Layer 3 of a small transformer language model trained on English Wikipedia (8 layers, counted from 0, width 96).
A neuron's activation on a vector x is GELU(gate . x) times (in . x), where the dot is the dot product.
The model reads these tokens: "=" "=" "Char" "ts" " and" " cert" "ifications" "=" "=" "\n" "In" " the" " U" "." "S" "." "," " Wi" "de" " Aw" "ake" " in" " America" " debut" "ed" " at" " No"

The vector x that enters this layer's MLP at each token. A number n stands for n times 0.046.
0 "=": 25 -49 51 12 3 28 39 29 -7 -17 -1 -3 18 -26 33 -18 10 45 6 22 -7 4 -26 39 -21 7 6 5 -18 -3 16 -9 4 -16 15 -2 9 7 22 10 -14 25 5 2 9 -20 -36 2 7 7 -39 24 21 -15 -2 -10 11 -30 -14 -28 29 2 2 -39 -27 17 -10 -6 -14 -13 -26 -3 -13 50 -46 6 -9 32 -13 -11 -15 8 11 4 -6 11 5 14 -7 -25 9 -3 -9 16 -10 -13
1 "=": 25 -49 51 12 3 28 39 29 -7 -17 -1 -3 18 -26 33 -18 10 45 6 22 -7 4 -26 39 -21 7 6 5 -18 -3 16 -9 4 -16 15 -2 9 7 22 10 -14 25 5 2 9 -20 -36 2 7 7 -39 24 21 -15 -2 -10 11 -30 -14 -28 29 2 2 -39 -27 17 -10 -6 -14 -13 -26 -3 -13 50 -46 6 -9 32 -13 -11 -15 8 11 4 -6 11 5 14 -7 -25 9 -3 -9 16 -10 -13
2 "Char": -19 -21 10 -6 -32 37 38 -4 -14 -5 11 -39 -23 46 24 8 19 29 22 -16 -10 24 -31 15 19 -41 -16 31 13 17 -6 -20 -9 -17 -19 -22 42 6 2 -21 -19 16 19 -10 6 5 -20 0 -15 22 -21 -11 -7 27 10 0 -10 -20 -29 3 26 -10 -27 42 -24 -10 -38 -17 -7 -18 45 -16 3 9 -48 -13 -20 16 15 5 4 -1 -14 1 18 0 -13 48 15 -16 29 7 5 -29 -28 18
3 "ts": 10 0 19 6 11 17 43 8 -39 -6 22 -7 -40 4 45 -7 1 -23 -12 1 15 11 -26 1 12 -26 31 4 30 5 6 27 19 -24 22 -15 13 36 18 10 -6 -11 12 1 -10 -20 -22 10 -11 17 -7 8 33 -2 -12 -13 -24 -32 -7 2 28 -16 -30 16 -16 15 -39 -15 -8 14 33 -6 13 33 22 17 -31 29 18 17 40 -12 0 -2 30 13 -4 -25 -34 -9 16 2 -17 -4 1 -8
4 " and": -8 -52 15 9 0 30 21 1 23 -14 23 -11 -23 -24 11 27 -5 -8 3 -11 -29 14 -27 3 -3 -9 22 -7 12 -1 -5 2 1 -43 17 10 5 1 -24 -6 6 12 6 7 -29 -37 -19 28 16 -4 4 -21 -1 6 -5 -23 25 11 -19 6 -16 12 -18 -16 -6 -3 3 -9 -26 31 30 4 6 14 16 -14 -16 46 -22 12 9 36 -4 10 -7 -14 -17 -18 -12 -2 -60 10 -37 11 -17 -4
5 " cert": -8 6 -12 -21 10 23 10 -7 20 -29 -34 -12 4 17 6 -3 -18 23 -41 -17 14 -4 -57 22 -8 -18 21 23 4 16 -15 -3 -28 -12 18 2 18 27 15 -15 0 -2 46 -8 12 -6 -6 50 -20 9 -1 -19 25 23 20 7 -40 -25 -24 7 11 9 8 -9 8 17 -15 -11 0 -23 -15 -12 -2 -49 28 10 -1 28 33 -7 -29 7 38 6 21 -6 -2 -16 6 2 -10 -9 2 -11 -3 -19
6 "ifications": 2 17 3 6 -6 10 42 12 10 6 -30 -28 -7 -15 -4 -8 16 28 -25 19 16 7 -39 0 -5 -31 45 4 21 -35 -5 22 -33 17 17 -18 -9 13 9 17 -1 -10 27 8 -17 -23 -8 19 -15 9 -8 -14 28 15 8 -22 -17 -29 -24 -8 -13 -3 -19 5 3 4 2 -36 39 -4 6 29 35 -2 -2 22 7 35 37 2 -4 -14 3 1 4 0 12 -2 -6 -7 32 -5 -4 -2 -13 -19
7 "=": 38 -25 40 11 9 28 36 25 -5 1 7 -16 24 -24 29 -1 12 31 27 11 -5 -1 -31 20 -4 -12 3 -1 -16 -5 18 9 3 1 32 -14 6 10 44 -6 -10 20 26 -3 20 -28 -34 5 28 9 -40 9 21 -9 -5 0 29 -30 -17 -28 12 -13 1 -43 -17 13 18 -16 -1 -11 -46 6 -13 36 -38 0 -14 35 -2 -7 -9 10 4 0 -25 16 8 16 -19 -22 23 -4 -25 7 -18 -29
8 "=": 32 -25 52 13 9 29 36 26 -24 -3 9 -13 22 -26 31 11 17 34 19 22 -4 0 -33 33 -14 -10 6 -1 -18 0 19 8 -1 1 31 -14 6 9 36 -7 -8 22 22 -2 23 -25 -35 5 23 8 -45 18 22 -9 -4 3 20 -35 -16 -26 10 -6 -5 -41 -20 18 9 -15 -4 -12 -37 8 -10 35 -39 4 -16 33 -6 -12 -13 6 7 0 -27 10 3 18 -16 -20 7 -2 -20 11 -12 -21
9 "\n": -17 -24 18 -5 -7 53 7 8 -2 8 2 -23 2 -13 36 0 28 30 0 -4 5 8 -25 14 -32 21 13 -13 -4 -12 26 -39 -16 -17 22 4 -4 11 10 -5 13 -28 9 6 -4 7 -23 9 9 -24 -3 28 20 -6 -2 15 -12 9 6 6 -32 -20 -19 5 3 14 -26 4 -24 5 10 -5 -2 -4 16 31 -22 46 16 -8 -2 -1 3 -3 -7 -11 -16 -24 4 1 36 37 -7 15 0 -19
10 "In": -15 -48 32 32 -9 6 17 -15 6 0 -9 -43 -12 -1 21 -29 28 10 -12 -30 -2 10 -10 51 -32 12 -26 19 6 31 -4 19 24 -14 13 4 -7 2 -24 -12 -2 -15 -12 24 16 -25 -11 -19 -13 19 -5 5 -8 -9 -1 0 -11 1 16 -7 -4 -14 -35 -8 -10 10 -45 -6 -15 -10 13 7 -1 2 -55 -10 -18 28 -14 17 33 -16 10 6 -25 -21 -26 39 13 6 6 27 3 -4 33 -11
11 " the": -15 -78 2 8 11 3 12 0 -8 -24 0 7 -12 -3 -2 23 43 20 -64 -1 -11 -4 -19 36 -4 -15 2 12 14 34 -12 9 10 -22 -2 11 -20 0 -36 -4 10 -6 31 -1 11 -20 -27 21 13 -1 3 -15 2 2 -4 11 -24 5 2 -19 -10 9 -37 -26 4 -7 -16 -14 -13 0 -19 13 0 21 -13 11 5 41 37 19 18 18 23 -5 -31 -4 -20 -32 12 21 -12 3 -23 18 -18 -14
12 " U": 0 -46 6 -3 0 8 24 -8 42 3 22 -28 4 16 35 47 -10 34 -14 -18 7 4 -1 -1 24 1 -45 4 30 34 0 -37 10 40 7 11 -25 -9 17 -18 -16 48 21 -1 -10 5 -15 -19 -5 -14 6 -11 -6 -35 -5 5 11 7 3 -8 8 -7 -33 -13 27 -7 -26 -22 14 -15 4 -39 13 -8 -33 -6 -17 24 28 10 -21 5 5 13 -2 -29 -13 -21 6 -2 18 16 -40 -3 44 -6
13 ".": -11 24 5 11 31 -28 19 -3 -18 -4 -8 4 20 -34 8 22 2 -12 -47 16 -16 -17 -39 6 8 1 12 -40 11 -1 0 -39 13 2 4 -2 -6 8 46 -8 -10 -7 6 12 -17 -42 13 19 17 3 -41 -8 23 -3 -1 21 14 3 -7 -5 -9 18 -43 13 -6 10 3 -10 -9 45 6 -23 -15 -28 -7 -25 -35 28 95 -1 11 -5 10 9 4 -5 3 -5 -5 -34 11 4 -52 -1 19 26
14 "S": 5 7 20 -21 1 10 26 11 -22 -27 -32 -18 -7 -14 11 -24 -23 -4 -2 50 12 -8 -38 15 17 12 -34 39 -2 -15 2 -36 -29 17 23 6 -21 7 23 -41 -20 58 12 -1 25 -9 19 7 -13 2 -4 -48 28 -10 10 13 -16 -8 -5 2 6 12 -53 10 -9 4 5 17 -39 15 8 -12 -5 11 -21 -42 -20 10 42 -8 43 -34 -6 7 0 -15 3 -12 6 -10 -1 -11 -55 4 20 -11
15 ".": -5 1 -13 6 4 -15 -4 -6 -11 -11 -17 -3 10 -24 13 -13 -12 -20 2 27 -14 -11 -26 5 13 6 16 -25 5 -5 10 -30 -9 -5 25 17 9 2 16 2 -4 1 7 6 6 -19 -1 13 -8 4 -31 -27 22 -3 -6 19 -13 -25 -7 -4 -19 20 -36 -40 7 -1 2 -4 -7 30 23 -31 -29 -24 -19 -22 -18 48 41 6 2 -2 -2 18 -19 10 10 -5 -7 -44 53 14 -28 11 8 7
16 ",": -21 -12 11 8 12 9 13 6 -12 -9 8 9 10 -8 5 9 9 17 9 20 -14 1 -15 6 -15 12 17 -5 15 12 -4 -13 -1 -4 -7 -5 9 0 13 -16 -8 25 2 14 8 -14 -22 7 0 -31 -23 4 14 -8 -4 -6 -15 -24 -4 4 -22 5 -24 -13 7 29 0 -9 -54 21 68 7 6 5 45 -15 -24 50 30 16 -2 11 11 9 -21 -10 -31 -14 -21 10 29 1 -35 3 11 -3
17 " Wi": 21 -9 19 -5 6 15 3 -20 27 12 22 3 8 43 33 36 10 31 8 -20 -4 9 -5 6 29 -20 -47 -11 35 18 -8 -36 9 11 -17 16 -8 26 11 -32 -8 2 7 -4 -24 -3 -12 -27 -46 18 -6 -14 -24 -29 -4 -15 12 -8 3 -9 -17 -18 -34 -2 -14 4 -11 6 -6 -3 25 -15 12 5 -32 -6 3 21 -2 37 -37 -13 18 7 5 -14 -44 -27 5 -12 -17 39 -25 1 -13 -16
18 "de": -8 4 42 11 24 6 17 -40 24 3 -5 -18 -23 8 33 21 -22 -31 3 8 2 -10 -32 -10 -14 -7 0 9 28 17 -7 -31 4 2 17 22 8 -18 14 -11 21 21 14 9 -14 -4 -3 -28 -6 1 -30 -11 3 7 -9 2 30 -8 -17 -14 -14 -17 -34 77 -19 17 -23 -14 -15 12 -15 18 -22 4 -47 -16 -7 25 82 21 -15 -28 -9 -24 -12 31 3 4 -2 -8 30 -4 -3 16 2 23
19 " Aw": 3 8 -4 -2 -1 13 -27 -9 39 -28 -10 -28 48 31 16 14 -53 6 -5 -37 -3 -37 -29 -8 12 -22 -35 4 25 -1 9 -14 14 28 -10 45 -22 -10 33 -10 30 31 30 -5 21 23 -6 2 -26 -11 -23 -6 3 7 10 22 40 18 -1 -20 24 -36 -29 -37 -26 5 -30 20 5 -9 9 -18 -7 24 -22 -32 -2 10 -8 45 10 -26 12 4 1 -14 -17 1 21 -6 16 19 -26 -18 8 -12
20 "ake": 7 13 25 -4 -12 -12 16 -33 31 -37 9 -15 24 -7 26 -9 -1 -26 -8 17 -21 -4 -15 -18 -13 -35 24 -14 14 13 -19 -32 -21 -14 12 27 12 3 36 -2 27 0 8 6 57 4 0 -10 19 -7 -40 8 -34 7 -13 0 17 18 -12 -18 -45 -17 0 -9 -24 6 -16 8 37 15 -5 5 -9 23 -7 -39 -11 26 11 28 12 -30 21 35 -13 0 -11 3 8 -7 40 8 -16 -6 -7 10
21 " in": -1 -20 8 25 -1 7 -2 -11 23 0 -14 -17 -13 4 -7 7 1 -11 12 -17 -14 -8 -34 14 -11 10 -1 14 16 27 3 42 16 -4 7 6 -19 -5 -2 -16 18 -2 2 22 52 -39 -33 1 0 -3 -16 0 9 -17 -8 -2 1 6 -5 1 -22 5 -28 -40 16 3 -12 -18 -5 14 2 0 21 10 -18 -10 -11 48 4 8 11 -3 13 -4 -15 -12 -37 28 -6 11 21 23 -15 -11 25 -8
22 " America": 2 -19 11 25 -10 -15 7 -11 19 -16 -10 -8 -8 -23 6 -18 -19 22 -27 27 1 8 -27 17 34 -16 -14 -26 22 13 -6 1 9 -2 27 -7 -1 -4 35 22 -14 -9 3 4 32 -18 5 11 -4 -4 0 -13 -14 26 -9 -15 8 -17 -30 -39 -8 -22 -15 -26 22 -6 10 -19 36 -10 -20 7 7 4 -4 22 -34 38 61 10 -26 -21 34 -3 -16 1 -42 -8 -1 19 -12 6 -22 24 -6 -4
23 " debut": 0 19 12 -13 26 15 24 -2 -32 -14 0 -25 28 26 5 -32 -7 35 -16 -6 5 -23 -35 24 -10 -21 -6 4 30 1 -38 -11 10 -12 17 43 -6 29 8 -3 4 34 7 7 50 -31 -32 23 21 3 8 -28 15 7 9 37 0 -25 18 0 -9 -6 12 -11 7 18 5 16 17 -4 36 31 10 -3 -4 15 -3 37 19 13 -13 -2 8 -7 9 15 -18 10 -16 10 -44 35 -9 11 -10 -18
24 "ed": 22 14 46 0 35 12 17 -22 -28 -7 -7 -28 -9 11 18 -27 -18 31 -7 8 -13 -52 -55 1 -20 -22 12 17 27 5 -13 -12 3 -19 -11 7 9 -1 5 7 -3 11 4 7 16 -16 -15 9 11 -24 15 -11 14 5 2 -1 8 -18 11 30 -35 9 -5 11 2 5 -3 5 4 4 11 17 8 31 -4 2 -16 41 8 -15 -13 9 -4 -17 14 15 -19 7 17 25 -16 21 -7 17 -46 -39
25 " at": -3 -28 25 5 33 19 12 22 0 -7 2 -6 -9 6 0 -10 15 10 -20 -8 -6 -25 -43 26 -3 -24 14 19 27 14 -7 18 7 -8 45 -6 -21 5 -4 -22 8 3 7 17 37 -25 -26 5 10 -20 -8 -27 -2 -15 -9 -10 2 -17 1 13 -20 21 -17 -13 11 -15 3 4 -15 18 16 5 40 1 -11 21 -3 42 23 0 -8 29 -10 -10 -9 -8 -30 11 30 -20 -11 -6 2 7 30 -21
26 " No": 4 -38 -5 2 37 -13 28 4 8 -22 26 -6 16 -4 15 43 28 11 -2 -36 4 18 -36 11 -15 -32 -34 6 40 23 -13 -20 -23 19 9 -21 -9 42 -8 -14 -17 -7 27 -5 11 -5 -17 -8 -35 15 -6 -15 -4 -20 -11 0 17 0 24 9 -15 22 -56 -1 18 -24 -14 15 20 24 3 -14 24 -13 -33 7 17 32 28 2 -4 -5 -5 -20 4 17 -26 -4 -5 -26 -24 16 3 6 10 -3

Each question shows the input weights of one neuron of the MLP. A number n stands for n times 0.0069.

n150 gate: -17 -8 -21 -25 -20 -17 9 16 26 6 -24 6 7 -9 -31 4 28 -4 -54 29 27 12 15 3 -6 20 -14 -30 11 8 -22 3 13 -9 5 3 -22 15 -4 -9 22 -20 3 11 1 -17 19 2 4 -4 15 26 4 -27 5 37 -26 2 -4 0 38 20 0 1 -9 -7 24 5 23 -21 -2 7 -22 -19 -23 32 -9 -10 -2 -3 -6 -6 -13 8 8 -9 3 -24 -4 10 -15 -24 -12 2 11 36
n150 in: -34 -10 -14 29 -4 -14 15 24 -64 -10 7 9 -29 -6 -20 1 29 27 -32 7 -17 20 15 -4 16 2 2 -16 -27 -12 14 29 25 23 6 -2 -5 -9 -21 7 13 4 9 34 1 -20 -28 18 12 -12 -10 32 14 -12 36 -5 31 16 -9 -10 -8 12 3 2 25 32 13 25 17 2 1 31 20 37 -12 6 21 11 6 32 23 29 -5 4 -13 7 25 13 1 20 11 -27 7 -11 21 -12
Which token does this neuron like most? 11 " the"

n209 gate: -13 25 29 1 2 -3 6 -10 -4 -7 18 -2 2 5 -8 5 -25 -57 -6 -1 -4 -14 -6 -5 22 -7 -18 -4 -22 -17 1 7 31 5 4 7 4 -8 -13 -1 -18 -10 -15 -14 3 19 -28 -24 13 15 -4 11 26 13 11 11 -10 -4 8 -26 37 19 20 10 8 -47 16 3 15 11 -38 -4 -5 13 -5 -12 -7 0 4 -4 18 -19 4 16 -5 6 7 -2 -15 17 -4 20 -23 -17 24 0
n209 in: -8 45 29 -2 7 1 -31 15 -5 14 12 0 2 17 13 9 -1 -4 -23 18 27 4 -3 2 -1 -7 -22 -5 -8 -5 -28 23 8 1 16 31 -18 55 24 -22 -27 7 -21 -38 -6 -4 -6 4 -10 5 -15 20 3 -14 15 4 -6 2 32 -22 -18 -6 -10 -4 -4 -23 31 11 -23 -19 0 -10 26 9 -14 1 -2 9 3 -26 9 -12 12 8 14 -2 10 10 -1 5 -6 14 6 -19 19 10
On which three tokens does it fire most, strongest first? 14 "S", 13 ".", 19 " Aw"

n9 gate: -28 11 -36 17 -25 -27 -20 -2 4 6 1 18 4 7 -11 -29 -7 -19 -32 -18 24 6 11 -24 -24 17 37 -3 20 -15 12 9 -12 9 -28 -30 15 -2 -12 -2 -3 -20 -20 5 8 8 -2 3 -30 24 -16 -4 5 15 -10 19 -4 6 12 -13 32 1 18 14 26 33 -16 4 -4 13 49 11 -17 -16 -12 22 12 -15 -24 -7 -2 38 -23 -2 -6 6 23 2 25 -22 -1 -23 8 35 -3 40
n9 in: 4 36 -18 -13 13 -21 -20 10 -17 10 22 27 -24 -15 31 -44 31 -22 -32 11 12 9 21 -3 1 -15 14 1 -26 -14 13 9 -11 8 -30 8 10 8 -27 20 -54 6 -9 -20 -9 27 -1 26 25 -29 -32 37 1 29 13 14 8 7 -34 10 22 -27 20 -34 -31 28 8 6 30 -29 -10 -45 -40 21 -15 -28 24 -15 -12 -13 15 -31 -11 29 -5 -5 2 -13 -5 -27 -25 5 25 -29 -37 45
Which token does this neuron like most? 16 ","

n231 gate: 19 -4 -21 14 5 -37 5 16 40 0 -21 -1 13 -9 1 41 -3 15 -19 2 -17 3 -8 -18 2 -7 14 -17 3 -15 -4 2 4 27 14 11 -13 9 -1 -25 -29 7 10 11 16 -28 -7 24 -14 13 -5 4 9 -15 0 0 9 -12 27 -7 29 4 -15 2 22 -5 20 9 4 3 -24 -15 -3 14 1 2 1 2 15 12 16 9 24 6 14 10 14 7 -11 -7 27 2 -13 -11 2 -6
n231 in: 1 -16 -7 8 -19 -31 5 6 31 -3 -14 3 30 -7 9 34 -16 4 14 7 -17 3 -8 1 12 -19 -6 -17 10 -21 -4 -7 5 27 16 6 -28 -2 9 -30 -26 14 9 0 15 -26 -7 -2 -16 -10 7 -2 8 2 -4 19 0 -13 9 3 26 -8 -18 6 15 -15 22 -4 6 39 -12 -19 -12 25 -7 -1 3 9 20 1 3 1 -9 20 19 -4 16 2 1 -7 29 19 -11 -7 4 -8
Its two highest activations, in order, are on tokens 13 ".", 12 " U"

n160 gate: 9 -11 -35 -25 9 -37 1 4 6 3 7 -6 -8 1 -15 26 18 -27 -19 -2 10 12 24 -20 -11 -3 -19 -10 -3 4 -16 7 -21 37 -12 -8 -9 10 20 -7 1 -18 8 34 -12 27 27 9 -6 3 -17 8 -10 -12 17 -2 -2 44 -20 14 -5 1 1 -1 -23 34 4 -11 10 11 -7 5 -5 3 31 10 10 -37 -6 -34 12 27 -14 27 32 25 33 14 7 -16 -30 31 11 14 -40 21
n160 in: -36 -13 3 27 -17 -35 -18 4 -29 0 19 -62 26 -17 3 2 -21 -9 -7 24 2 -1 4 -13 20 -19 7 -5 27 -15 -24 -1 -14 10 14 18 15 -28 2 17 32 -25 8 32 -24 19 -17 5 19 22 25 25 -5 40 -33 1 2 -25 11 -12 32 5 -7 -5 -6 -1 -8 2 16 -5 -7 2 40 -3 19 -5 -16 21 -11 -12 7 -11 33 -27 5 4 -3 21 5 -29 28 15 43 2 -1 12
Which token does this neuron like most? 17 " Wi"

n136 gate: 0 -12 -4 -23 -16 2 7 36 4 -13 -4 12 5 7 1 26 13 -9 4 3 6 12 1 -3 -29 32 -14 12 4 -18 -3 -6 13 -17 -14 7 30 -26 27 26 -16 -7 -3 46 17 11 -1 4 13 -23 3 31 -16 28 5 10 5 10 -28 22 17 15 0 24 -12 5 -10 -8 0 21 13 17 -30 -7 -1 3 -44 -13 -14 -14 8 26 -10 -23 -8 -17 9 5 2 18 -28 14 14 30 -48 0
n136 in: 4 12 14 -5 -13 -4 13 8 -25 2 10 17 -2 -1 12 -11 20 23 -23 10 -11 2 9 -3 -6 0 -20 -15 -5 35 -12 -19 13 11 -5 -23 14 22 -23 -32 -12 3 -1 9 -11 20 0 18 10 17 32 -20 -28 -9 5 -2 44 -3 34 16 -20 -3 -18 -16 4 11 -4 -5 -12 0 28 3 -11 -2 -8 38 -6 8 -17 13 -13 -23 29 -10 -3 -27 14 5 11 -23 -4 -2 -4 8 10 -7
On which token does it fire most, and how strongly? 9 "\n", at about 0.61

n163 gate: -1 -4 -12 9 -21 -8 -11 -5 16 1 12 5 8 -30 -13 -13 14 -28 25 3 3 -31 -24 1 26 -23 -23 -19 -27 -2 35 7 -11 -13 1 4 -32 2 20 12 7 8 -7 31 7 4 -26 -2 4 -34 -21 -20 -8 -18 -11 2 3 3 -8 5 4 -24 0 -13 32 16 -1 -10 12 23 10 13 -14 -10 17 -16 -23 9 -16 4 -8 1 -7 -11 -24 4 -7 11 6 -15 19 19 -13 -19 0 10
n163 in: 11 -2 5 24 14 -9 -13 -3 14 10 -11 -3 -15 -17 -20 1 1 -26 16 4 28 -17 -16 -6 -4 -27 -11 -26 -18 -9 20 5 -17 -6 6 14 -24 -11 7 17 37 20 14 7 24 1 -16 -10 20 -18 -20 -2 -11 -25 4 9 11 -18 0 14 7 -8 15 -2 40 7 -1 -37 6 6 -7 25 6 -17 4 13 -18 2 -19 -17 -18 2 -28 5 -19 7 0 -3 -4 -21 0 -16 11 -24 12 4
On which three tokens does it fire most, strongest first? 21 " in", 7 "=", 15 "."

n274 gate: 15 26 1 0 -19 9 0 4 2 3 11 -10 1 10 -28 -22 3 19 13 -29 -1 -33 -9 -47 -17 1 17 -13 -11 -20 8 47 13 -11 2 2 9 -3 22 3 4 14 -27 -5 23 -24 -19 -18 4 -8 7 -27 -24 14 -17 -3 -5 1 25 -42 18 38 14 -3 -4 5 30 -15 -1 11 -2 -4 11 0 5 17 -3 3 12 -8 1 42 5 4 -17 2 26 -14 6 1 -22 -35 -2 17 -4 -5
n274 in: -13 -2 17 -16 3 -19 -12 -24 15 -1 21 -7 -12 -19 -7 -26 -9 12 -8 0 29 -8 -1 -13 -4 17 18 3 -8 4 17 3 28 17 -1 1 47 27 45 12 13 3 -1 3 13 -22 -3 -2 -7 4 7 -15 13 16 -33 21 -11 -16 2 -35 9 21 -4 -1 45 5 4 -3 -16 -19 42 20 -9 -5 -25 28 -14 13 -14 -24 -17 -8 9 19 -27 45 -1 -33 35 11 -3 -16 -5 19 9 -17
On which token does it fire most, and how strongly? 23 " debut", at about 1.5

n201 gate: 27 -7 -2 -41 34 -3 9 27 -16 -12 16 -10 14 32 -11 4 4 -3 17 -11 30 -7 -11 -20 18 -7 -12 8 -3 2 -13 6 -10 9 -19 21 -16 20 14 3 8 -10 -23 18 14 -4 6 -41 -24 30 -1 -11 -13 -4 -31 14 2 -6 10 -22 -11 -1 -8 8 7 -2 16 20 10 41 5 -5 8 -33 4 11 -5 -13 -41 5 10 22 -13 6 -30 -13 20 -17 3 9 -8 -14 -3 -8 -17 13
n201 in: 18 -15 -3 -29 33 0 -1 6 -24 -3 -23 -10 14 17 8 -14 24 -9 23 -7 17 -1 -5 13 10 -4 -13 -9 13 4 -21 -21 -4 11 -32 10 -21 6 10 30 -11 -4 7 8 6 13 17 -17 4 0 0 -46 7 2 -22 14 7 -2 10 -5 15 -1 -15 6 4 -14 -12 2 16 47 1 4 -10 -18 8 -10 -27 7 13 6 14 25 8 -5 0 -4 4 -14 -2 2 1 -6 12 -10 -20 25
Which token does this neuron like most? 26 " No"

n313 gate: -6 -7 -19 4 -3 7 -36 37 4 19 -4 8 -15 17 -2 -29 10 -1 8 -11 -5 -8 6 -10 8 20 45 -12 8 12 14 18 21 -16 -25 20 16 -50 1 6 19 -8 -50 -23 -24 36 -8 25 -15 29 -3 8 -19 -1 -1 53 -16 30 8 -6 -3 -2 7 -4 3 12 56 -39 2 -14 -1 -15 2 -23 -26 12 3 -13 -5 -11 35 30 -29 14 1 12 10 21 -4 2 -19 4 29 10 -7 34
n313 in: 9 1 9 -33 -38 -20 -25 33 -19 5 5 27 3 -30 6 9 -18 -37 13 21 -1 -11 30 -15 -36 -2 -30 20 -13 -40 -8 11 -7 23 -18 -36 -35 30 13 28 17 2 -22 0 19 -30 52 -33 -16 -32 -6 23 35 -6 -8 -44 -47 -1 -12 -6 -11 16 23 18 -11 25 12 35 3 24 6 5 -5 -6 31 3 -11 -15 -5 -9 15 -23 -22 16 10 25 33 15 3 -22 -38 -9 2 -1 18 -5
On which three tokens does it fire most, strongest first? 2 "Char", 11 " the", 10 "In"

n96 gate: 1 17 -32 5 -3 -48 -20 15 27 37 6 26 11 -15 -23 -35 18 -12 -48 -10 4 12 17 -16 -26 27 17 13 -29 6 16 -4 7 35 -50 -10 6 -6 -16 29 -11 -13 -12 -24 -13 9 2 11 -1 -12 -30 21 -15 29 -17 -2 -34 15 13 -21 13 20 17 15 2 7 33 -16 14 -14 7 33 -24 -3 -11 16 -9 -28 -29 13 35 -3 -1 15 -16 -5 5 -6 -10 17 -37 -25 27 -6 2 51
n96 in: -18 34 28 -26 0 34 -11 22 7 -14 6 26 -23 19 33 14 -8 -17 26 32 4 11 22 2 -16 3 -8 -19 -11 -10 13 29 -8 1 53 31 7 19 -2 6 -3 -7 -7 -44 8 8 14 -15 -3 45 -3 -32 8 23 8 -8 13 26 31 -3 54 -12 5 -6 17 -26 27 30 13 -35 18 -7 7 -9 22 -6 20 -2 -20 -18 5 7 -5 -26 20 -7 8 -18 24 -17 20 -26 -49 -34 -21 17
On which three tokens does it fire most, strongest first? 11 " the", 10 "In", 13 "."

n207 gate: 27 25 11 7 3 -5 -15 12 10 12 25 36 -15 -10 -53 25 -20 -3 4 -41 12 14 10 -22 11 42 -8 -1 -50 -5 7 42 9 9 -23 20 -7 -14 -31 12 -7 -8 -25 0 19 13 2 5 -17 5 12 -21 -26 4 -34 19 -6 -7 4 0 -1 2 7 8 4 29 38 1 -2 6 -26 32 -35 -8 -19 -2 11 -25 11 5 6 -8 14 4 -28 13 17 13 16 12 9 -37 6 -7 11 38
n207 in: 0 -11 -1 -26 -19 24 -8 17 8 16 -9 -9 -19 15 44 13 34 -18 -21 27 6 15 10 1 -21 -1 9 24 0 -5 -5 -44 1 -31 3 -20 2 14 24 4 -21 -9 -1 -23 -49 15 19 9 -15 3 -26 41 21 -1 50 -3 6 24 -5 0 19 20 -1 43 -29 -27 -34 31 23 -39 41 -56 -7 13 4 -12 26 -14 -19 -12 14 2 -13 23 11 -34 8 -6 -19 -15 -6 8 34 22 -20 -2
Its two highest activations, in order, are on tokens 21 " in", 22 " America"

n190 gate: 1 18 11 -3 -16 -1 -9 6 -11 21 -9 0 -2 4 -14 -30 -30 -18 -24 32 -29 4 -12 -7 3 13 14 -2 -5 1 2 0 -16 -5 -1 -6 0 -20 -9 -6 29 -15 10 31 -4 7 2 -13 4 -10 20 -23 8 -2 -16 -12 -33 2 3 -8 -3 41 3 26 31 -12 -2 4 -28 -17 14 9 9 8 -36 21 29 -4 -34 8 19 27 -21 -5 -5 20 7 49 25 13 -7 6 20 -6 14 2
n190 in: -10 -4 -14 -16 39 23 -8 10 9 0 7 -9 4 -13 15 1 20 -4 1 -18 -3 7 6 -38 3 -2 13 -2 -1 -9 -2 -4 15 4 8 1 19 -7 -10 2 -28 -10 -6 -13 12 1 -35 -18 37 4 -1 8 10 -6 8 9 23 14 0 -10 -11 -17 -6 8 26 21 10 -23 -27 25 -22 -7 15 -3 -3 20 -51 4 22 -16 17 28 -6 31 -25 -22 22 -34 -14 16 -2 -11 -22 -3 23 -11
On which token does it fire most, and how strongly? 25 " at", at about 1

n18 gate: -18 13 -44 1 -7 15 -22 12 1 7 32 6 -15 -18 19 -21 14 -9 -38 -11 -6 -1 21 -14 -15 3 4 18 0 1 0 -1 6 1 -30 10 8 22 -9 0 -1 13 -24 11 -38 3 -11 9 -4 -2 -18 17 -5 19 -10 -9 -11 16 8 -21 -13 -12 33 38 -18 27 46 -1 -16 9 3 -21 17 2 24 -1 -24 -6 6 -9 31 32 -15 6 -13 -4 17 11 14 14 -33 -4 7 15 -23 10
n18 in: 12 -4 20 -9 14 10 -4 9 2 17 19 -5 -7 -7 -2 22 -28 -4 -18 14 -12 -2 -6 -6 32 -4 -7 -3 -24 42 12 29 3 -8 -1 9 -43 -1 -5 -16 43 -19 -15 15 31 -21 6 -24 39 2 -28 -28 3 5 -1 5 8 -15 -18 6 -9 14 -14 6 -4 -29 16 1 -9 47 -2 25 -16 -9 -11 -20 7 -8 5 23 -5 -2 39 8 -13 31 19 -18 25 -2 -49 -3 -16 -6 34 35
On which token does it fire most, and how strongly? 4 " and", at about 2

n347 gate: -20 25 10 5 1 -17 -38 13 31 31 -26 -3 14 4 -5 -19 -30 -4 -6 -4 22 -27 -5 -10 5 18 17 6 -15 -34 7 -11 -30 -23 -3 17 2 2 8 42 8 20 -26 -24 -3 4 14 11 -12 -52 0 -22 -18 27 -19 -25 -25 -17 -19 -8 21 -8 2 21 6 22 5 3 -20 8 -3 -3 -10 -36 -13 -7 9 -18 -1 20 31 12 2 -7 2 4 -8 -10 -3 -10 -1 -15 13 -16 -7 -8
n347 in: 8 6 8 -27 -3 17 26 -11 -8 -9 2 7 19 4 21 -33 41 15 -25 5 8 6 -3 -7 4 2 6 9 -24 -3 -18 6 13 -4 0 -13 25 -7 7 -16 2 7 5 24 9 13 20 -6 8 12 -12 -11 -31 -31 -9 17 -7 14 -13 -13 7 5 -3 5 0 20 7 -34 -28 -8 -4 4 -26 46 -21 24 5 -6 4 11 -6 11 4 13 -7 13 -4 9 17 17 -11 4 10 19 30 -4
Its two highest activations, in order, are on tokens 14 "S", 18 "de"